Layer 8 of a small transformer language model trained on English Wikipedia (11 layers, counted from 0, width 96).
A neuron's activation on a vector x is GELU(weights . x + bias), where the dot is the dot product.

Input weights of the MLP neurons that the questions are about. A number n stands for (n - 500) times 0.00088.
n0 (bias -0.084): 274,486,420,352,541,630,353,576,475,273,283,556,399,352,531,514,521,615,561,256,432,286,388,525,566,419,480,382,169,401,490,605,360,513,728,458,586,461,626,436,571,497,531,483,452,571,642,387,778,402,443,340,427,577,529,680,620,454,679,549,475,441,503,685,567,451,585,606,507,480,601,648,622,352,704,648,500,514,423,433,558,422,416,515,488,514,460,493,560,553,441,678,637,406,393,344
n28 (bias -0.151): 260,516,287,660,355,444,504,575,638,691,406,557,641,622,626,384,448,723,550,647,622,391,328,463,826,338,621,589,567,308,745,531,536,362,516,255,463,568,641,398,385,484,480,797,385,729,363,357,275,157,434,382,520,512,562,559,377,591,483,500,420,540,622,565,504,528,603,530,577,527,637,433,213,515,451,612,598,671,554,435,774,481,463,500,631,336,266,496,344,370,449,429,459,632,480,406
n34 (bias -0.007): 345,374,477,227,712,308,434,457,724,850,518,648,446,560,700,504,370,562,411,519,402,691,691,486,553,521,406,411,655,544,471,478,276,305,626,459,555,493,226,545,231,564,522,556,452,473,395,371,347,358,466,504,370,532,423,431,603,422,438,452,617,527,425,436,284,485,592,634,673,641,453,597,582,662,598,419,462,529,400,556,463,587,553,434,585,652,583,460,251,564,689,618,379,554,652,445
n49 (bias -0.043): 370,392,460,429,598,596,630,594,447,465,691,588,251,458,518,529,365,597,806,435,400,466,552,421,662,428,457,503,551,406,578,588,408,503,469,606,512,736,580,484,577,374,472,398,273,477,525,432,365,580,733,487,612,546,619,384,662,460,586,413,530,305,445,372,432,364,418,503,558,533,456,513,609,491,711,344,604,567,558,510,456,395,678,508,554,564,532,387,354,438,422,570,448,500,611,428
n51 (bias -0.038): 492,514,522,315,516,323,605,359,729,457,733,373,735,604,512,443,326,316,463,304,677,463,432,481,449,527,359,618,474,366,565,476,602,453,700,464,728,604,353,511,437,525,416,312,500,677,383,489,308,443,416,318,574,592,244,350,387,487,500,379,641,510,654,500,369,536,567,520,518,560,503,404,473,494,608,532,561,707,568,500,623,497,594,542,553,507,478,517,345,345,571,504,446,290,803,531
n58 (bias -0.102): 547,527,412,675,676,292,776,496,517,560,487,617,677,401,598,440,561,543,319,449,470,475,510,696,699,367,458,670,562,515,493,339,358,602,376,577,577,465,444,503,347,429,586,520,358,469,503,544,547,581,619,543,577,649,424,447,410,382,431,450,440,278,419,468,399,551,613,332,752,592,552,385,478,451,452,633,271,443,429,525,443,541,299,437,544,614,663,668,500,507,614,557,544,454,383,415
n80 (bias -0.053): 207,422,512,409,602,574,589,425,594,429,699,479,573,546,606,327,417,595,484,427,625,405,500,596,478,574,631,708,591,642,759,389,473,353,555,571,686,699,406,469,444,515,703,515,352,715,522,672,489,390,575,452,526,533,612,478,347,475,687,658,417,254,428,568,376,371,385,632,462,368,639,570,450,578,542,466,580,586,605,484,373,447,294,340,503,680,611,570,423,443,369,347,576,613,384,99
n81 (bias -0.023): 696,294,507,393,448,452,369,599,694,805,620,587,503,607,485,486,531,483,521,774,477,746,494,568,565,666,549,372,431,344,444,626,365,506,470,368,569,532,859,355,497,404,407,551,473,431,490,365,353,524,395,530,500,647,504,437,443,506,637,364,635,555,363,581,451,641,500,487,362,503,424,528,493,371,349,608,424,537,458,460,487,468,562,664,440,578,381,337,605,534,565,365,507,339,405,726
n89 (bias -0.176): 495,334,509,341,361,583,452,555,358,481,560,396,410,442,204,601,575,500,733,536,509,671,630,613,517,620,649,528,239,290,568,784,445,559,338,144,512,463,473,294,606,518,638,724,188,558,355,401,279,730,400,548,561,534,772,539,321,187,559,606,472,409,407,508,534,433,661,618,402,446,457,372,626,735,522,758,513,713,399,571,552,566,447,761,519,579,338,625,509,384,584,448,889,296,421,423
n94 (bias -0.045): 632,374,483,444,632,491,424,510,348,526,604,484,448,439,732,567,150,581,469,588,497,486,598,314,519,406,674,512,370,561,607,356,482,579,490,513,491,664,531,534,404,456,300,567,579,809,425,595,741,510,530,549,510,574,692,582,434,446,652,553,406,348,288,595,577,237,530,583,389,352,529,514,533,476,345,520,635,490,545,579,503,400,611,565,541,503,425,549,448,315,588,612,402,465,520,360
n124 (bias -0.082): 397,646,661,560,497,624,660,459,377,635,630,645,622,627,504,332,522,448,589,478,475,248,432,392,479,443,170,216,267,510,497,339,494,415,542,511,631,588,545,682,357,230,595,593,472,639,594,405,680,460,363,359,618,362,474,416,692,636,626,593,365,314,482,442,455,551,712,367,544,561,353,493,413,487,529,464,460,461,479,535,582,520,337,655,576,536,416,570,382,398,432,564,587,552,411,489
n135 (bias 0.028): 379,497,518,615,531,445,619,525,486,595,537,594,336,465,658,593,301,443,571,539,685,705,418,459,388,607,520,503,612,673,643,709,478,559,373,483,409,571,468,538,366,421,476,733,517,427,249,381,417,469,437,568,466,315,634,359,599,601,553,576,716,306,375,513,636,552,588,532,517,500,363,396,704,388,399,769,507,248,328,633,551,571,601,535,397,469,423,413,410,462,438,653,388,400,483,436
n160 (bias -0.092): 467,500,359,410,332,525,446,415,834,539,784,325,417,476,470,485,663,530,592,464,477,423,640,451,611,409,586,500,342,592,264,390,448,371,436,566,582,544,472,488,712,449,432,581,435,216,346,736,252,356,415,470,434,496,468,394,615,331,476,516,532,431,477,463,534,430,886,575,300,533,568,420,551,577,759,542,288,351,526,659,745,591,363,654,561,647,483,458,477,692,590,358,323,579,535,402
n169 (bias -0.041): 415,306,195,586,365,500,579,486,421,386,533,368,607,433,496,616,543,435,559,497,747,573,355,661,471,616,471,564,478,430,648,588,404,370,655,570,640,349,421,480,457,306,529,490,372,497,455,601,403,684,479,601,570,465,527,376,582,475,541,550,611,565,604,503,278,419,526,648,412,390,380,455,372,587,446,470,453,668,471,393,651,553,534,537,679,603,303,480,452,641,574,401,564,590,777,435
n205 (bias 0.010): 500,350,475,628,464,263,274,430,444,396,589,557,536,582,628,507,446,329,416,679,589,786,359,555,609,579,568,543,512,376,630,447,348,494,435,480,522,640,664,442,400,483,536,308,583,558,493,438,800,486,570,477,594,672,497,493,563,605,653,352,454,217,490,529,523,507,467,621,705,490,474,406,381,457,296,660,459,397,665,576,500,427,592,491,411,601,440,516,327,551,436,393,596,526,463,589
n208 (bias -0.082): 409,338,200,549,439,353,549,567,566,661,583,500,562,374,540,617,386,261,478,359,559,474,432,523,415,523,541,582,569,744,452,566,602,568,373,493,624,453,533,580,414,571,451,557,388,551,600,554,692,318,600,650,482,411,621,486,475,331,551,692,697,462,593,574,387,396,514,690,381,399,676,356,394,333,655,652,554,444,555,332,715,473,274,461,566,433,404,570,345,460,365,286,450,545,451,253
n210 (bias -0.046): 761,413,345,535,569,464,398,500,409,458,444,687,559,307,560,393,515,701,706,305,455,616,598,542,602,417,311,563,450,496,544,425,383,424,522,584,454,439,389,170,291,308,477,397,635,500,545,725,523,519,427,301,637,595,563,418,367,511,808,477,732,312,508,765,615,492,628,571,485,446,507,448,555,673,512,659,574,175,493,397,500,278,457,513,497,458,685,481,474,353,681,659,403,544,496,373
n216 (bias -0.080): 375,444,238,410,526,553,320,377,593,657,405,523,476,463,536,431,646,389,538,525,583,593,612,363,411,397,571,395,564,567,559,694,445,415,665,383,507,431,743,158,583,614,683,540,313,578,390,558,443,528,456,608,456,477,575,142,295,554,889,508,585,311,480,658,296,439,760,283,434,622,457,546,469,518,562,540,660,604,500,400,456,128,557,648,514,536,536,587,598,537,282,532,344,629,363,702
n224 (bias -0.081): 346,584,504,595,456,589,441,434,460,605,452,507,264,528,374,314,489,610,376,561,558,614,460,500,426,688,548,542,311,535,660,431,440,500,340,595,490,510,533,386,461,454,724,595,417,604,558,668,489,595,641,431,682,780,605,528,340,503,424,592,379,509,677,530,459,326,607,607,507,530,596,292,515,277,379,629,422,556,554,553,667,648,514,497,633,300,484,466,456,464,767,733,404,384,263,407
n245 (bias 0.006): 496,510,403,587,453,484,524,518,579,523,426,415,571,773,422,559,375,483,583,571,524,446,661,538,583,507,282,643,417,202,316,456,497,464,497,403,414,546,378,521,468,465,602,590,640,468,244,588,243,298,484,578,417,430,821,466,452,559,361,458,587,537,469,622,376,549,599,580,609,559,530,223,412,275,419,593,697,500,457,452,589,361,630,679,463,462,512,412,523,329,412,647,553,587,558,466
n249 (bias -0.079): 383,27,496,431,616,383,585,676,642,383,443,382,428,433,553,504,516,744,610,360,435,398,634,468,552,485,587,428,540,572,390,722,299,385,413,543,471,482,844,552,547,630,646,629,500,520,337,619,355,476,543,338,578,417,500,473,341,429,500,606,635,311,445,675,296,385,670,543,464,574,686,248,496,596,638,384,488,268,579,382,570,342,468,517,510,449,241,489,500,476,764,454,631,330,453,515
n261 (bias -0.125): 403,320,328,281,455,450,565,500,689,482,480,368,335,563,546,558,492,661,611,256,540,470,433,410,559,426,664,249,481,693,492,637,619,354,616,636,515,324,538,580,565,562,553,516,581,635,323,202,736,641,609,691,615,484,857,419,520,327,564,566,491,537,292,669,700,392,516,603,513,523,661,496,418,593,375,504,290,745,452,451,909,206,404,476,504,418,663,605,432,513,487,390,475,656,352,371
n269 (bias -0.122): 270,674,450,426,558,481,737,354,567,664,703,387,484,419,518,528,512,535,541,137,684,181,439,580,508,541,454,588,307,562,399,422,471,374,469,636,493,409,529,744,200,633,606,676,390,366,411,549,396,283,653,484,687,558,339,480,567,341,533,604,600,396,476,648,326,205,721,563,565,564,523,546,703,471,634,532,326,520,527,211,591,451,290,649,546,444,550,469,349,318,551,338,394,384,500,465
n315 (bias -0.156): 471,469,556,721,569,511,386,500,620,159,395,507,268,555,289,446,500,395,715,500,508,629,500,475,636,388,530,461,179,514,515,477,476,372,720,331,634,551,552,433,432,543,594,558,636,641,556,410,585,631,399,76,580,385,456,308,321,453,579,396,629,497,492,452,407,383,360,443,574,446,478,456,784,643,508,519,652,443,537,144,329,453,438,529,602,515,490,598,664,632,394,622,703,370,363,508
n331 (bias -0.122): 270,526,630,380,650,607,478,251,677,513,396,721,533,527,441,489,530,570,382,249,400,436,324,535,569,340,511,500,377,458,467,626,445,385,441,625,483,411,668,562,570,660,567,519,567,662,500,508,413,451,510,489,847,638,406,615,447,421,813,758,441,693,206,651,441,435,440,735,535,493,636,480,375,339,669,504,277,421,544,414,474,397,312,455,617,526,483,522,474,339,452,586,246,592,492,511
n334 (bias -0.017): 583,743,541,558,535,394,577,589,431,306,873,511,341,559,718,411,453,318,601,322,401,712,585,443,615,277,417,514,406,553,571,451,423,167,636,372,471,695,761,492,468,453,466,698,416,310,564,425,531,609,631,680,457,478,308,492,512,666,480,239,533,524,390,537,541,531,400,425,193,526,390,653,671,349,653,731,334,512,537,609,411,416,649,441,401,500,385,652,530,469,607,523,555,556,458,473
n336 (bias -0.100): 235,615,569,681,571,302,262,331,401,596,541,578,415,911,402,376,604,472,715,563,650,543,583,564,567,461,287,557,404,660,416,500,642,433,636,562,519,469,611,205,93,463,610,496,435,483,572,664,645,408,372,549,678,707,462,427,303,378,474,475,270,556,575,547,412,224,353,454,630,543,585,410,391,459,622,858,374,582,436,379,467,352,479,612,540,558,459,451,488,701,517,422,286,592,364,541
n356 (bias -0.052): 216,623,410,316,459,542,292,402,574,471,504,603,467,648,302,530,778,529,609,359,548,465,461,664,539,577,598,265,451,510,391,456,497,536,642,451,692,656,717,393,410,538,437,406,640,721,485,408,571,583,449,566,369,565,423,515,567,436,419,526,524,383,621,846,373,470,733,497,527,606,507,364,599,381,602,426,466,296,540,250,407,581,394,605,556,361,668,654,525,439,607,481,477,301,217,463
n358 (bias -0.077): 457,386,627,506,531,440,597,528,391,853,410,327,556,493,625,486,483,424,556,538,444,603,468,522,649,465,543,725,365,624,585,450,451,406,572,635,432,583,584,259,355,268,537,585,453,369,589,583,374,299,663,553,486,546,661,570,601,516,553,527,355,455,466,268,615,318,386,406,452,583,672,447,358,374,493,705,452,440,363,449,507,519,517,394,518,571,576,404,569,514,428,681,675,359,365,643
n363 (bias -0.027): 500,605,532,363,556,671,683,575,336,492,513,749,630,333,488,301,531,507,582,612,379,493,510,538,569,526,397,310,344,497,440,581,463,438,261,383,755,656,443,434,455,590,588,455,456,535,407,343,376,466,378,595,599,629,479,715,697,497,535,411,252,577,403,428,483,583,649,338,434,691,480,539,545,422,549,623,591,575,576,581,568,371,705,643,482,356,605,406,367,503,514,378,549,467,548,534
n373 (bias -0.136): 443,447,276,488,310,576,611,308,421,599,833,483,338,500,626,303,379,644,430,354,706,387,513,447,521,466,474,649,284,685,387,544,617,167,700,563,315,682,421,664,151,545,588,782,641,573,374,582,671,329,553,646,469,323,380,280,624,325,593,536,523,544,391,551,465,137,783,699,668,627,430,551,614,622,659,682,432,389,328,350,509,504,432,671,646,366,504,425,357,396,438,571,464,426,255,360

Each question shows a token from some text and the vector x that enters the MLP there. A number n stands for (n - 500) times 0.019.

" other": 466,594,473,408,425,473,522,494,521,430,466,515,530,405,451,456,497,533,466,545,555,545,469,515,522,497,455,621,438,446,487,547,447,529,580,583,531,469,450,462,584,446,484,514,542,547,497,495,518,569,543,505,453,505,492,465,530,477,522,477,617,532,563,398,539,502,517,516,487,317,462,556,557,526,497,495,525,512,646,467,546,490,457,533,124,534,524,546,582,585,525,457,540,514,442,584
Which neuron lights up most? n315

"ip": 484,489,694,484,463,598,550,384,499,532,468,500,454,552,385,593,540,505,532,543,442,382,642,399,311,475,452,474,544,595,452,459,536,585,398,478,585,342,349,549,412,566,411,328,670,463,449,615,628,628,575,517,623,472,520,466,505,458,515,589,448,467,517,491,466,628,532,473,599,535,540,489,494,503,426,464,504,388,509,514,502,446,433,438,363,505,450,377,586,631,376,575,493,545,522,696
Which neuron lights up most? n124

"ed": 504,502,490,637,484,514,640,439,406,513,418,493,632,507,519,588,595,534,558,492,541,415,508,516,399,483,548,584,529,583,467,518,521,375,487,567,460,480,536,528,457,469,515,584,452,475,583,577,509,477,557,584,394,426,376,452,540,470,477,504,452,552,487,477,499,487,527,522,526,303,430,451,398,439,567,381,509,579,440,423,607,522,615,531,217,583,508,420,552,596,503,574,492,516,559,470
Which neuron lights up most? n169

"ous": 470,465,453,461,410,532,585,541,589,446,428,436,564,591,545,486,569,600,412,518,533,498,597,437,450,583,488,457,485,580,469,517,446,422,559,650,522,358,433,537,640,546,402,600,493,506,636,543,407,547,562,538,489,514,519,372,476,513,525,540,528,450,473,549,372,461,575,538,432,305,518,559,477,535,599,393,612,455,541,511,477,527,523,493,265,322,482,469,570,468,471,612,482,567,541,493
Which three neurons fire most, strongest first? n249, n216, n160

"ag": 569,466,604,470,527,573,545,460,508,513,685,466,643,508,521,657,517,492,503,591,482,513,475,443,426,372,422,463,586,577,368,479,479,551,434,456,404,548,477,556,368,478,552,462,609,426,601,592,468,517,444,502,385,404,477,341,531,541,371,622,419,583,410,446,389,780,620,474,522,617,558,495,415,503,539,406,472,515,527,612,547,517,369,454,459,368,493,440,444,599,562,450,479,564,353,567
Which neuron lights up most? n124

"ential": 505,582,585,424,421,529,439,558,477,482,522,487,565,542,488,481,511,598,411,490,472,498,532,471,484,496,518,582,507,434,447,594,457,452,474,498,477,465,617,515,530,453,599,505,622,489,542,544,558,537,511,473,464,449,566,472,513,489,562,506,470,435,403,473,581,635,529,453,558,319,432,568,541,430,498,534,498,433,586,506,540,511,485,530,130,485,551,511,601,454,489,529,563,544,444,473
Which neuron lights up most? n0

"p": 592,586,448,412,419,544,519,481,606,408,451,514,503,548,523,528,625,525,412,578,573,371,534,472,412,625,504,438,662,485,337,455,473,515,441,438,503,513,498,536,457,515,494,428,432,500,482,604,526,551,440,559,366,519,555,518,456,596,425,611,427,502,657,638,471,646,509,569,447,449,581,548,486,454,564,504,398,409,484,579,481,553,426,424,269,351,557,570,467,624,455,456,544,484,583,508
Which neuron lights up most? n356

"nd": 605,557,561,568,489,536,631,503,422,501,539,457,553,526,458,643,653,574,444,552,492,479,325,657,313,455,446,582,599,568,392,479,522,432,490,575,498,480,553,528,422,414,548,450,460,455,577,428,325,509,601,472,546,490,313,344,485,521,450,554,570,492,509,458,460,500,465,521,492,396,441,482,585,562,560,422,465,450,509,372,615,474,596,392,337,548,545,473,568,546,467,591,469,552,633,540
Which neuron fires most, and how strongly? n169, at about 2.4

" a": 438,485,458,451,555,474,537,403,472,499,521,509,470,552,497,528,537,513,530,536,511,589,530,547,466,387,410,625,549,417,568,487,591,484,498,479,540,480,493,509,450,528,325,528,479,534,518,557,410,582,456,493,463,446,466,475,533,574,482,424,595,549,574,481,556,564,513,503,558,318,447,667,407,621,520,491,517,544,614,455,515,582,504,531,197,588,596,359,546,469,477,546,447,450,446,476
Which neuron fires most, and how strongly? n51, at about 1.5

"w": 478,531,528,465,525,473,491,489,587,570,497,376,521,636,456,595,672,500,495,542,446,524,597,475,506,505,456,545,573,490,436,546,524,613,470,625,412,561,383,577,383,384,469,460,448,517,585,553,492,543,490,506,567,432,496,547,474,415,421,365,529,754,523,472,497,372,441,544,465,520,411,441,369,445,508,460,556,516,552,645,498,502,597,405,235,459,430,444,500,608,524,579,570,577,441,531
Which neuron lights up most? n336

"apt": 585,487,575,342,472,539,414,559,473,383,519,481,524,532,621,621,493,484,488,391,325,395,526,613,567,586,528,464,548,549,404,517,574,600,512,419,412,584,598,501,634,462,583,433,625,417,472,543,471,591,661,486,536,402,643,439,428,499,478,511,447,589,513,515,500,566,454,386,527,480,497,553,570,571,519,474,505,388,553,427,357,465,514,493,305,320,522,565,510,494,557,533,633,458,470,410
Which neuron lights up most? n249

" the": 517,614,488,458,438,520,516,497,594,511,537,443,514,548,466,522,512,497,490,535,481,516,533,510,479,576,555,561,459,391,567,485,541,559,499,456,487,443,562,494,429,541,467,446,490,496,457,558,490,617,466,547,433,550,414,606,455,632,496,507,514,519,511,445,454,560,469,469,582,313,502,525,467,590,445,573,446,483,647,518,458,528,333,537,153,563,523,469,543,478,525,412,549,495,555,546
Which neuron lights up most? n81

"ale": 450,564,446,600,451,431,574,476,510,468,467,480,615,601,437,555,515,536,521,550,253,590,652,500,631,574,470,486,386,356,582,371,453,654,532,513,402,425,512,550,466,440,605,394,597,464,532,592,526,574,638,554,534,484,436,530,465,541,430,400,497,480,588,342,544,439,528,396,477,451,430,554,418,392,420,581,522,514,499,497,387,546,647,530,352,456,516,378,517,482,516,564,569,557,482,667
Which neuron fires most, and how strongly? n245, at about 2.8

"ect": 524,589,559,402,530,587,558,400,371,409,571,477,698,476,550,468,523,586,352,396,401,354,579,558,539,482,534,471,412,441,400,498,578,345,538,671,460,516,498,587,582,440,566,470,536,461,607,538,406,510,549,553,423,459,316,553,462,477,509,535,577,517,485,500,531,536,622,481,528,441,443,531,482,494,539,505,481,520,621,439,546,501,519,614,278,401,623,477,542,523,386,485,532,500,486,512
The two highest activations, in order: n269, n373

" former": 490,478,440,548,449,530,528,408,337,432,474,459,409,442,569,576,553,587,498,602,490,587,416,550,478,346,436,662,481,473,543,551,504,511,560,478,536,487,433,513,492,434,487,563,439,455,546,491,465,506,504,497,454,575,458,493,491,557,473,502,610,536,464,459,522,474,469,489,563,326,403,541,447,656,538,519,553,524,625,505,463,589,582,476,204,570,498,414,658,588,480,502,597,500,514,510
Which neuron lights up most? n169

" including": 434,563,417,579,461,480,505,531,462,527,506,420,470,527,546,496,528,547,482,580,543,538,559,525,525,513,428,570,485,546,526,498,621,456,503,451,509,485,499,543,463,460,515,543,516,545,472,479,527,449,578,528,530,507,495,524,455,612,532,486,480,497,497,450,552,562,563,474,544,263,466,517,482,515,514,530,523,569,585,442,486,486,435,509,112,530,511,478,485,541,472,456,485,555,482,495
Which neuron lights up most? n28

"9": 488,583,626,550,439,665,602,581,430,535,496,544,514,569,594,494,497,490,456,522,536,360,434,531,392,603,503,532,543,393,661,435,488,601,480,476,488,386,423,522,550,459,523,468,513,496,478,600,519,556,634,319,507,549,511,435,624,582,530,607,376,547,481,482,474,595,586,467,488,384,492,407,426,414,463,372,428,461,571,555,557,484,440,613,332,481,513,272,393,482,457,481,562,449,522,606
Which neuron fires most, and how strongly? n124, at about 3.4

",": 465,572,499,513,433,508,537,551,536,519,509,495,482,532,554,454,543,521,512,532,530,538,506,517,523,550,481,498,511,537,502,540,546,492,450,438,503,514,465,498,525,526,571,520,506,596,493,517,502,480,536,510,564,538,521,571,484,565,541,504,507,461,496,437,540,504,459,466,513,340,503,538,414,528,520,486,500,521,611,493,507,495,427,490,65,554,547,546,520,454,505,458,449,551,467,355
Which neuron lights up most? n80

"ing": 477,587,492,514,503,516,561,550,416,505,500,467,551,588,492,457,553,517,568,456,483,459,514,494,401,484,460,515,526,540,483,556,548,455,523,561,460,537,499,521,564,482,506,495,524,503,567,554,469,444,498,580,434,497,505,479,522,455,567,502,485,540,473,533,513,482,566,544,504,340,451,464,454,386,614,508,530,460,516,487,559,578,556,619,84,416,531,495,511,515,527,498,515,531,473,449
The two highest activations, in order: n245, n334

" conc": 491,461,524,493,668,532,673,605,541,472,567,490,460,584,569,454,414,478,465,638,597,519,510,522,462,396,554,531,624,640,487,355,457,523,498,484,411,471,538,516,616,388,501,454,563,408,445,590,473,563,581,505,339,487,557,292,495,489,445,452,424,416,685,406,600,496,513,454,419,473,503,513,514,486,611,470,395,521,578,446,461,627,482,446,308,509,412,532,568,417,529,614,526,496,459,423
Which neuron lights up most? n334

" also": 450,516,401,461,436,482,518,475,398,493,494,492,533,530,584,534,521,563,472,497,510,426,394,482,459,437,589,528,418,597,505,567,609,487,400,489,578,499,492,463,493,448,518,577,513,496,580,540,459,439,525,509,537,499,402,405,553,681,433,490,548,648,549,500,576,545,548,485,578,313,480,485,395,632,511,456,533,521,468,568,498,594,444,496,195,564,467,531,550,532,448,520,501,652,433,538
Which neuron lights up most? n28

"h": 485,500,592,486,583,479,455,521,294,498,505,562,561,520,485,682,507,563,525,526,590,473,378,602,382,584,613,486,468,606,487,596,458,739,485,442,503,379,570,531,433,558,426,353,491,537,670,530,445,566,496,478,359,439,618,454,546,553,505,491,486,407,586,517,404,581,587,522,461,395,493,563,551,431,531,474,581,401,535,346,487,509,635,435,330,412,486,400,478,430,531,555,556,414,456,513
Which three neurons fire most, strongest first? n356, n135, n0

"ary": 565,512,421,476,468,476,524,551,572,493,549,467,451,534,482,579,591,627,421,522,422,460,731,529,487,595,507,488,402,492,520,431,445,514,527,578,618,498,458,633,556,453,464,399,493,430,591,468,422,578,439,435,471,501,405,349,570,434,582,534,511,480,506,444,518,625,637,430,455,466,356,540,574,564,560,457,571,428,528,514,526,481,565,416,265,391,533,568,633,670,405,474,446,497,366,558
Which neuron fires most, and how strongly? n160, at about 3.5

"is": 425,581,449,482,675,499,555,482,594,436,588,398,505,551,449,661,576,520,452,574,417,545,604,528,458,483,583,475,644,591,476,340,559,505,484,571,505,356,576,517,585,520,527,475,503,460,402,514,471,532,425,589,453,497,469,551,468,404,509,603,448,710,344,492,361,433,450,553,432,497,433,524,406,535,483,394,530,444,490,612,449,534,598,502,300,467,509,406,527,514,322,533,443,636,496,593
Which neuron lights up most? n331

" was": 430,526,493,541,546,498,420,456,472,574,467,450,477,558,535,514,530,510,427,531,492,481,446,430,584,489,574,444,435,546,472,579,676,477,513,451,462,502,575,527,485,465,455,563,559,522,583,513,461,535,479,566,533,507,439,465,584,619,349,405,453,622,543,511,559,390,485,537,555,260,367,536,367,594,485,459,523,515,465,565,506,495,488,579,229,561,569,476,527,620,473,560,494,552,510,527
Which neuron lights up most? n336

" Democratic": 538,462,660,578,439,598,492,555,547,403,538,495,525,406,497,577,579,461,434,613,510,571,418,495,497,407,616,482,475,443,458,495,480,511,551,401,438,520,456,500,466,388,475,628,534,510,418,422,490,657,566,635,544,430,473,509,387,416,506,494,447,600,522,315,516,510,452,384,501,376,438,618,365,552,543,387,511,413,653,501,515,530,587,444,339,517,494,459,678,609,547,611,589,489,480,585
Which neuron fires most, and how strongly? n315, at about 1.9

"ule": 458,568,476,504,332,443,416,511,497,578,510,413,543,722,601,596,476,657,465,432,388,526,555,548,492,527,356,518,462,517,445,486,464,526,585,565,542,468,506,442,498,481,419,412,680,550,512,523,586,509,485,503,459,532,502,619,494,498,512,521,517,575,553,466,555,527,597,469,542,505,403,593,502,317,531,406,507,435,539,463,438,613,595,535,242,448,581,414,572,575,362,524,456,488,446,388
Which neuron fires most, and how strongly? n356, at about 2.9

"G": 465,543,510,464,405,496,517,561,500,539,476,500,475,557,543,471,519,471,523,537,553,486,487,472,503,518,511,540,585,448,505,535,510,534,464,452,543,513,445,557,540,497,523,504,587,566,500,533,517,535,534,521,562,500,533,592,483,564,571,528,462,478,473,410,509,478,471,430,536,435,527,557,409,454,540,505,487,523,594,437,533,500,451,401,65,566,562,563,517,465,551,451,484,559,470,399
Which neuron lights up most? n80

"N": 513,480,484,488,438,559,540,504,466,550,413,516,580,485,548,437,466,415,456,524,537,460,427,580,489,516,492,574,712,528,443,517,581,470,434,521,404,487,494,449,454,403,569,558,459,617,508,574,529,510,525,529,660,487,516,413,549,501,407,576,509,494,584,403,382,602,516,522,584,465,523,506,469,453,549,391,474,591,663,501,550,531,505,275,244,387,594,473,463,503,550,446,511,513,567,487
Which neuron lights up most? n208

" pro": 452,489,600,464,537,533,479,440,586,436,370,453,610,455,566,551,468,431,602,472,565,456,570,480,379,394,603,577,568,451,398,362,459,523,585,366,426,510,525,435,564,488,594,530,453,571,514,529,382,470,665,583,494,501,440,478,570,467,607,429,481,453,541,499,480,575,517,534,568,456,393,636,509,373,489,613,584,485,622,459,446,536,488,399,287,569,588,395,623,582,381,556,483,598,466,466
Which neuron fires most, and how strongly? n216, at about 3

" September": 416,592,524,494,487,652,460,578,385,523,414,322,583,627,633,418,600,462,449,490,525,429,473,489,489,786,525,482,513,408,501,343,565,567,497,414,443,496,459,513,532,478,484,310,507,437,530,562,463,629,565,473,538,542,527,512,601,541,541,532,508,502,627,511,532,562,524,506,466,347,341,452,468,511,478,421,429,440,607,399,423,602,572,490,360,477,516,526,485,492,418,515,531,598,610,537
Which neuron fires most, and how strongly? n169, at about 1.4

" ": 455,606,542,462,439,628,491,491,501,522,531,515,580,581,521,458,590,424,503,460,419,450,516,541,506,561,489,427,526,411,490,451,521,446,514,584,438,577,514,660,702,593,523,435,519,487,562,595,470,561,550,527,514,530,565,455,421,563,505,602,490,464,510,433,392,534,491,512,505,288,401,548,417,514,505,512,404,535,565,518,489,574,361,320,272,514,488,464,531,437,534,433,490,571,537,614
Which three neurons fire most, strongest first? n331, n80, n124

" th": 453,551,544,516,508,488,521,534,496,490,550,550,619,421,560,488,539,541,443,613,490,395,524,541,354,391,473,483,593,584,308,576,409,421,464,622,361,460,476,558,463,503,388,464,605,640,622,550,388,418,512,395,353,493,507,610,523,562,519,409,464,562,538,370,422,493,545,561,508,412,538,496,501,476,664,433,646,548,703,549,502,457,539,407,353,425,484,592,527,422,515,551,500,456,570,490
Which neuron lights up most? n51

" and": 592,622,521,558,622,483,474,492,432,472,487,534,508,460,450,520,505,474,496,404,560,531,478,448,513,497,509,580,430,460,458,493,556,583,558,545,472,410,473,506,430,509,487,511,494,360,557,544,524,455,530,514,569,464,475,356,472,498,583,469,531,484,530,555,659,579,559,588,493,242,487,579,588,529,517,509,518,505,602,405,458,558,511,512,202,513,525,507,493,509,507,477,494,516,479,398
Which neuron fires most, and how strongly? n210, at about 3.5

" pred": 530,363,640,523,518,588,490,520,516,391,372,513,539,482,651,567,633,536,500,427,524,487,429,470,427,421,667,467,580,469,348,524,546,464,528,507,412,523,438,510,534,423,536,524,512,585,344,711,452,473,487,527,524,455,528,427,477,456,402,525,413,490,694,475,449,503,586,516,454,565,390,549,544,495,527,397,455,547,577,531,422,510,520,318,317,573,590,515,531,494,595,520,507,630,521,405
Which neuron fires most, and how strongly? n249, at about 1.9

" he": 505,523,516,511,445,369,509,482,537,541,529,526,559,508,614,474,560,511,523,475,504,545,428,590,466,601,480,465,398,619,451,484,549,464,421,446,530,408,490,414,522,476,434,541,559,556,492,689,490,502,507,453,536,594,469,432,574,566,433,380,448,573,554,310,516,540,422,552,439,369,501,506,492,499,630,550,521,492,588,579,479,634,514,498,197,543,474,558,477,551,575,580,382,507,511,463
Which neuron lights up most? n160

"e": 539,575,296,611,513,469,592,450,545,566,467,512,473,569,398,418,428,562,473,474,518,449,554,484,394,508,498,542,599,488,513,373,532,694,532,588,399,522,573,431,402,435,496,461,506,519,532,533,433,518,456,478,499,582,501,331,513,537,478,587,508,458,753,393,491,585,518,584,529,465,451,526,402,492,614,328,500,505,486,550,487,506,471,478,276,380,594,634,540,500,460,467,484,498,611,581
Which neuron fires most, and how strongly? n51, at about 1.6

" away": 538,505,604,440,423,580,524,621,352,549,546,553,397,506,647,472,583,572,527,434,543,563,556,554,292,503,496,473,527,457,481,584,466,435,569,512,377,470,532,520,511,486,546,524,615,486,558,511,527,527,496,520,409,435,614,450,530,512,509,486,447,485,487,441,600,497,570,546,540,394,462,472,458,417,543,488,520,541,566,443,514,505,515,544,153,427,600,447,573,520,441,506,518,503,437,493
Which neuron lights up most? n135

" rece": 549,547,517,380,505,528,524,532,464,423,534,507,469,441,561,468,502,639,399,660,443,339,580,491,474,354,447,492,594,356,478,391,546,432,551,623,450,500,543,570,445,487,478,522,518,537,484,572,538,448,551,485,463,360,477,616,514,599,612,487,443,463,489,454,526,424,606,526,506,494,527,641,503,541,499,528,519,451,617,458,543,649,429,430,254,560,494,510,560,358,455,535,354,502,578,570
Which three neurons fire most, strongest first? n94, n124, n373